Layer 2 of a small transformer language model trained on English Wikipedia (12 layers, counted from 0, width 128).
A neuron's activation on a vector x is SiLU(gate . x) times (in . x), where the dot is the dot product.

Input weights of the MLP neurons that the questions are about. A number n stands for (n - 500) times 0.0015.
n41 gate: 437,477,561,443,560,254,705,476,331,16,522,450,461,791,441,366,520,571,701,450,376,575,678,496,397,564,477,803,357,488,576,364,469,481,376,416,653,664,637,540,415,500,586,378,562,420,334,612,291,414,564,600,391,512,516,658,544,461,646,485,833,374,520,535,481,364,351,312,365,424,577,362,587,500,492,344,633,748,535,479,413,220,466,337,433,451,611,480,730,596,473,561,523,348,468,295,844,400,508,685,372,496,476,614,456,380,535,580,555,496,512,703,532,686,543,309,609,531,371,531,550,803,445,335,521,599,504,392
n118 gate: 385,601,522,489,493,269,594,648,619,481,349,442,456,342,541,637,663,743,264,722,647,504,397,568,453,330,292,430,298,439,368,482,489,557,529,451,452,635,570,560,663,538,434,567,514,321,627,377,570,603,839,609,595,452,526,659,530,570,474,216,548,436,522,383,688,530,687,312,466,361,514,422,493,599,529,643,441,248,651,469,693,500,525,297,374,862,667,559,390,414,525,596,551,613,705,387,630,648,583,615,604,545,581,496,458,424,661,408,496,427,511,418,511,384,482,566,561,493,306,467,486,578,562,370,551,794,504,410
n205 gate: 493,645,535,331,469,504,557,558,359,661,613,444,485,180,493,460,558,500,543,346,467,576,521,533,539,674,546,388,679,390,290,461,521,528,543,742,598,462,594,663,379,326,568,424,440,384,625,244,620,486,445,659,715,644,400,417,555,312,489,543,653,489,478,339,677,614,549,684,624,329,479,296,302,608,322,490,525,409,438,412,619,551,486,531,606,698,493,646,567,528,343,304,415,555,459,385,558,475,595,620,417,372,413,395,649,215,446,510,395,666,588,661,683,576,338,436,403,553,474,486,785,595,251,510,442,620,441,662
n266 gate: 332,617,592,447,452,571,514,478,560,471,614,716,234,360,540,405,471,319,507,567,574,490,665,647,638,584,567,380,423,447,374,550,629,197,522,636,711,379,301,347,546,578,529,460,504,532,550,421,255,482,548,511,637,547,585,438,665,573,584,690,203,542,371,446,639,444,330,541,599,489,631,539,518,605,471,583,341,642,343,511,518,456,698,493,592,489,632,496,595,387,532,447,415,281,470,418,445,504,614,467,534,467,351,504,590,525,146,353,464,695,463,345,553,662,536,471,403,504,84,681,642,522,457,472,246,537,504,596
n41 in: 612,453,731,488,252,634,638,624,394,536,599,457,524,387,428,512,791,532,441,411,504,639,519,758,714,762,340,620,516,418,446,350,298,558,599,386,620,621,704,430,382,410,584,580,728,341,464,634,250,568,561,660,488,615,389,395,488,548,770,235,512,616,553,508,559,439,680,226,569,430,547,266,614,641,555,637,588,472,717,428,302,419,398,376,593,363,387,476,545,309,425,504,398,602,798,672,658,579,449,846,479,532,524,516,496,631,516,763,428,292,694,679,479,645,652,476,574,453,413,552,473,407,336,458,582,589,373,484
n118 in: 653,621,542,638,493,549,231,461,632,278,392,410,557,507,560,454,296,507,675,459,326,664,661,435,300,411,517,347,568,472,551,451,690,606,654,514,518,592,422,384,507,478,553,717,531,579,566,626,425,599,145,616,518,454,344,375,514,567,614,598,461,301,572,584,563,399,362,420,478,620,490,534,468,277,542,382,468,635,358,609,527,371,535,500,464,430,350,661,395,624,489,277,583,482,456,427,496,500,396,329,362,590,358,553,204,360,810,562,500,373,475,550,214,446,613,416,427,486,511,489,566,615,408,510,401,654,337,594
n205 in: 663,666,459,607,453,478,612,576,308,286,399,655,451,240,542,352,393,794,597,570,423,500,638,622,632,456,555,591,534,385,307,534,522,558,522,768,727,453,406,419,437,376,391,492,633,657,671,485,439,650,523,450,451,462,546,561,458,813,515,250,462,313,588,649,359,585,629,492,527,263,312,424,385,500,690,547,530,538,651,448,511,538,463,347,371,418,572,515,609,544,407,401,426,431,629,253,393,389,272,636,354,557,609,492,519,336,598,576,685,500,424,324,203,496,477,541,780,674,683,526,434,592,395,371,435,694,438,512
n266 in: 322,651,526,356,363,596,288,356,408,649,572,607,363,492,602,739,595,387,444,540,550,584,267,528,493,606,379,542,680,478,493,399,421,548,433,419,738,543,511,345,641,585,560,675,697,559,299,645,363,481,326,496,609,267,229,500,584,568,466,407,412,625,565,455,493,585,710,666,580,263,526,307,554,364,381,414,353,314,648,488,562,489,581,467,504,727,469,469,430,290,481,325,404,639,617,628,817,567,577,352,429,305,432,311,333,336,594,536,632,451,511,615,594,471,316,493,422,337,512,666,817,573,557,586,472,511,573,554

Each question shows a token from some text and the vector x that enters the MLP there. A number n stands for (n - 500) times 0.0082.

"ate": 474,389,452,623,567,526,411,278,376,392,381,509,518,370,332,518,511,611,481,497,469,706,411,324,578,705,717,514,485,541,386,607,490,492,697,469,434,598,571,616,435,629,479,423,320,508,479,704,520,598,551,654,535,483,471,612,453,580,588,466,483,352,600,463,434,565,300,468,503,309,571,733,460,532,652,303,450,392,565,393,464,467,403,643,705,478,386,703,317,542,409,469,470,553,726,406,481,419,352,476,364,420,489,595,599,572,361,598,382,680,459,664,439,372,614,641,576,526,533,296,461,271,583,431,421,448,499,632
The two highest activations, in order: n266, n205

" is": 502,476,468,479,442,405,502,417,537,443,441,483,713,412,370,515,576,384,306,534,512,629,526,262,435,643,564,498,401,608,506,362,350,392,704,404,392,641,470,605,438,497,443,521,486,508,544,613,438,605,442,703,627,509,584,573,344,483,633,652,474,574,391,515,527,608,409,676,306,406,441,674,298,470,566,562,239,473,448,378,595,499,533,703,490,525,457,548,301,573,476,573,492,470,724,395,484,457,577,536,228,445,528,378,541,345,612,560,475,578,476,417,423,481,455,684,592,540,453,384,436,603,552,353,276,416,603,546
Which neuron lights up most? n118

"v": 526,451,403,511,562,417,504,485,438,417,358,416,551,429,442,708,614,545,434,628,491,582,462,349,543,574,517,379,543,556,423,331,458,615,479,399,365,589,592,635,537,700,408,616,372,617,472,702,559,376,508,548,521,412,466,512,385,523,421,564,314,656,488,325,365,473,498,530,464,346,443,600,517,472,394,388,303,661,494,439,572,523,525,870,448,370,388,687,445,500,427,599,509,554,643,357,427,411,461,521,309,337,353,539,631,332,411,724,315,462,600,616,390,311,537,597,488,532,491,603,261,631,750,348,453,444,725,448
Which neuron fires most, and how strongly? n41, at about 0.55

"ating": 463,435,601,553,435,466,364,439,401,465,435,499,494,362,423,400,517,503,349,653,525,788,460,262,518,285,707,558,417,421,476,418,529,501,552,497,340,544,565,665,394,654,542,579,299,474,527,550,638,504,513,579,494,398,523,625,520,607,476,437,388,553,540,563,607,473,296,567,274,385,488,835,346,466,526,479,397,463,509,315,662,430,497,589,516,400,541,648,427,586,400,427,394,500,520,380,552,673,354,368,413,416,535,454,513,549,378,410,533,445,379,632,431,532,415,593,578,543,299,397,418,512,509,344,383,486,608,644
Which neuron lights up most? n118

"arg": 533,454,547,545,453,585,447,458,535,624,483,570,543,408,185,563,604,541,555,399,444,555,305,304,623,642,454,477,515,436,498,519,521,620,834,392,438,476,584,556,393,598,666,570,344,546,507,570,649,669,466,554,577,564,459,710,523,654,308,420,468,544,539,483,435,645,459,622,378,495,531,835,585,533,592,366,275,600,364,455,654,475,338,522,544,354,485,582,358,388,446,624,209,354,489,577,519,371,373,553,545,197,342,505,615,513,507,350,426,434,553,565,401,591,380,641,590,602,447,572,422,465,556,411,408,525,535,576
Which neuron fires most, and how strongly? n118, at about 0.15

"ing": 455,508,434,552,465,477,461,473,505,445,471,448,610,442,371,388,514,404,438,547,655,769,379,208,519,595,633,306,640,626,437,421,435,420,339,496,332,671,526,692,596,647,479,566,318,526,495,668,581,606,489,504,421,567,443,660,365,636,513,405,431,483,485,624,560,472,275,500,344,412,555,735,312,471,445,595,317,320,426,434,479,384,440,698,504,440,620,597,458,608,301,224,527,481,537,526,476,672,497,421,397,365,443,396,471,553,393,474,493,491,563,633,521,366,434,535,521,655,370,437,508,572,545,396,322,577,608,495
The two highest activations, in order: n41, n118

"b": 486,509,562,599,527,638,660,546,367,530,443,423,514,297,501,495,502,485,365,409,500,460,315,378,508,823,576,297,548,665,446,453,538,498,368,444,489,570,518,730,505,652,474,517,429,641,308,585,409,573,567,627,441,504,278,626,386,448,470,411,469,585,339,538,472,664,531,547,378,519,583,554,525,561,618,470,414,424,343,464,573,410,459,627,484,333,328,733,352,405,513,396,456,428,629,324,472,448,600,514,270,422,501,685,244,598,512,624,447,325,720,506,330,410,416,560,563,451,427,522,161,571,694,481,435,441,648,659
Which neuron lights up most? n205

"ive": 436,401,531,441,498,560,468,495,317,460,505,367,523,376,308,497,592,328,338,538,637,654,362,384,498,652,778,596,515,500,376,615,534,398,631,448,365,665,439,540,556,625,416,414,242,617,558,411,551,513,566,716,516,497,421,562,423,547,460,373,302,419,510,560,517,529,268,528,385,448,465,702,462,474,578,258,542,357,600,370,413,400,420,616,466,382,389,603,365,635,479,377,429,497,553,481,555,280,407,594,454,371,523,508,532,597,374,545,467,637,643,642,394,464,584,612,587,697,439,351,464,262,597,393,420,449,659,625
Which three neurons fire most, strongest first? n266, n118, n41

"un": 566,481,467,571,717,482,529,465,516,457,446,441,695,478,358,475,576,453,406,628,644,589,419,444,544,476,670,606,391,461,581,569,280,344,618,338,439,506,446,591,532,549,313,400,424,273,356,619,645,434,462,494,604,626,502,533,382,649,603,411,267,568,598,404,463,595,412,642,450,535,581,792,571,401,524,390,455,635,436,490,629,607,502,350,607,450,590,639,236,613,747,531,375,649,659,380,404,247,405,548,466,471,344,501,583,444,452,621,378,393,485,691,361,503,347,482,544,462,482,568,358,432,721,541,392,360,508,528
Which neuron lights up most? n266

"ert": 515,513,702,510,433,642,289,489,473,334,532,376,693,400,358,516,506,463,412,215,608,687,379,467,452,653,539,392,414,445,497,363,429,474,664,417,313,635,471,595,497,608,566,491,282,468,555,509,543,365,498,567,494,485,367,528,295,519,352,587,391,605,516,460,383,299,191,560,457,458,375,716,544,533,634,486,501,572,331,323,495,501,396,333,349,372,513,480,297,380,480,440,403,372,667,426,535,504,401,475,416,369,380,567,495,651,275,551,394,390,527,406,425,603,397,595,524,502,308,495,379,498,431,467,337,419,635,546
Which neuron fires most, and how strongly? n205, at about 0.78

"-": 403,481,692,542,724,606,471,565,489,415,498,380,532,350,418,397,518,495,246,468,578,560,394,554,443,489,463,566,581,438,477,601,454,460,635,391,433,572,334,540,480,529,310,488,555,643,467,552,563,488,482,574,672,582,502,590,411,548,516,445,438,516,298,616,534,404,473,679,449,535,610,751,381,563,521,399,350,446,535,371,794,494,537,515,457,337,465,630,287,409,563,458,338,699,606,498,424,367,394,537,436,621,600,446,423,601,426,587,446,644,472,603,338,616,241,485,546,607,459,706,169,714,654,587,347,367,588,511
Which neuron lights up most? n41

" and": 393,442,645,544,498,547,482,465,436,381,524,521,735,368,381,370,633,474,362,502,597,608,301,389,558,594,673,519,476,710,429,379,531,557,548,448,409,515,560,576,532,454,456,588,418,608,646,648,647,523,371,554,699,498,629,474,382,638,488,503,408,482,374,468,465,493,481,509,308,488,510,643,185,657,553,509,445,541,417,373,515,497,495,684,392,340,469,579,317,591,570,520,410,563,737,413,517,523,586,412,360,309,563,380,381,521,411,665,477,578,388,598,477,472,528,652,492,550,537,396,286,568,562,531,385,450,710,661
Which neuron lights up most? n266

"V": 422,450,549,570,604,431,304,578,280,422,273,422,479,467,387,491,491,477,248,580,504,552,425,429,487,590,429,580,524,495,314,485,352,568,545,441,475,655,582,709,356,682,393,613,316,581,570,565,595,355,600,624,652,466,545,591,332,505,358,578,459,616,616,537,489,533,536,676,416,529,520,672,535,567,547,371,385,745,470,434,630,372,373,788,386,341,453,532,397,463,403,501,352,639,621,249,527,411,465,648,424,462,423,492,550,557,534,556,389,470,587,487,393,412,512,543,567,588,394,401,378,570,572,350,479,295,579,625
Which neuron fires most, and how strongly? n266, at about 0.36

" a": 402,557,537,478,616,557,420,439,385,519,322,565,632,505,419,532,574,463,498,344,722,579,401,233,734,597,589,497,444,522,500,566,459,606,569,381,469,537,498,629,442,484,332,456,414,536,545,614,481,589,525,651,666,462,480,633,438,650,568,472,485,474,611,590,417,547,422,681,396,438,563,711,244,498,435,479,216,447,464,395,602,360,516,656,576,430,459,639,286,411,382,527,413,522,680,528,532,367,516,351,313,628,491,372,656,575,615,572,491,500,433,586,268,407,511,658,592,448,487,346,311,609,454,478,409,442,529,599
Which neuron lights up most? n41

"o": 615,335,520,566,503,355,443,521,418,423,415,500,586,414,419,480,444,514,551,495,510,646,368,248,379,619,401,574,585,338,353,565,492,570,425,377,431,687,444,652,300,606,342,281,342,508,631,696,527,523,528,493,574,394,590,543,343,537,598,452,385,495,432,359,503,552,450,572,441,527,531,755,378,573,528,446,471,371,565,410,487,421,381,599,324,374,617,636,394,444,571,641,565,534,628,489,419,397,392,426,368,310,538,283,380,705,550,662,361,646,599,582,434,535,346,523,487,618,443,489,528,547,893,390,466,482,570,480
The two highest activations, in order: n266, n41

" in": 408,494,527,521,560,437,488,385,562,397,578,473,787,484,443,535,456,519,327,506,700,538,419,426,464,604,565,654,532,460,494,465,463,467,657,498,518,556,570,582,345,503,505,418,425,541,432,677,480,456,484,586,575,621,480,816,390,676,651,399,500,577,469,424,418,640,485,661,401,384,468,706,249,612,518,545,335,510,321,381,534,437,527,803,575,390,504,569,334,564,474,577,424,528,627,503,426,483,600,376,322,472,501,462,357,444,445,653,486,492,531,632,396,507,375,747,665,582,465,410,353,612,497,411,262,447,523,511
Which three neurons fire most, strongest first? n266, n41, n118

"on": 376,460,461,470,517,490,526,486,370,455,482,480,728,288,350,493,597,541,670,422,667,509,390,453,333,520,547,478,632,465,404,454,251,503,403,422,539,510,434,618,513,613,497,451,269,629,461,743,466,498,565,670,515,621,476,480,263,587,562,570,496,512,654,469,292,632,296,548,419,475,606,655,346,481,588,451,417,497,396,472,463,496,475,835,595,263,532,580,438,459,598,784,429,504,532,426,448,456,434,482,334,409,330,354,375,619,535,546,262,495,508,493,537,511,539,730,530,629,459,560,490,466,582,485,407,650,623,637
The two highest activations, in order: n266, n41

" ": 363,534,540,498,500,589,418,427,454,356,354,446,524,465,386,452,586,450,406,608,643,565,262,364,481,735,658,491,629,561,528,617,447,616,591,391,470,616,421,635,587,447,259,465,494,608,470,660,407,624,413,755,748,489,446,579,491,591,536,473,441,529,602,367,455,418,384,641,319,435,494,690,393,508,620,578,319,547,360,380,571,487,576,643,545,267,443,576,467,391,537,634,555,633,630,357,504,441,511,537,297,538,445,407,528,639,485,754,448,568,572,498,563,437,441,516,606,523,444,567,368,639,626,373,285,517,670,514
Which neuron lights up most? n266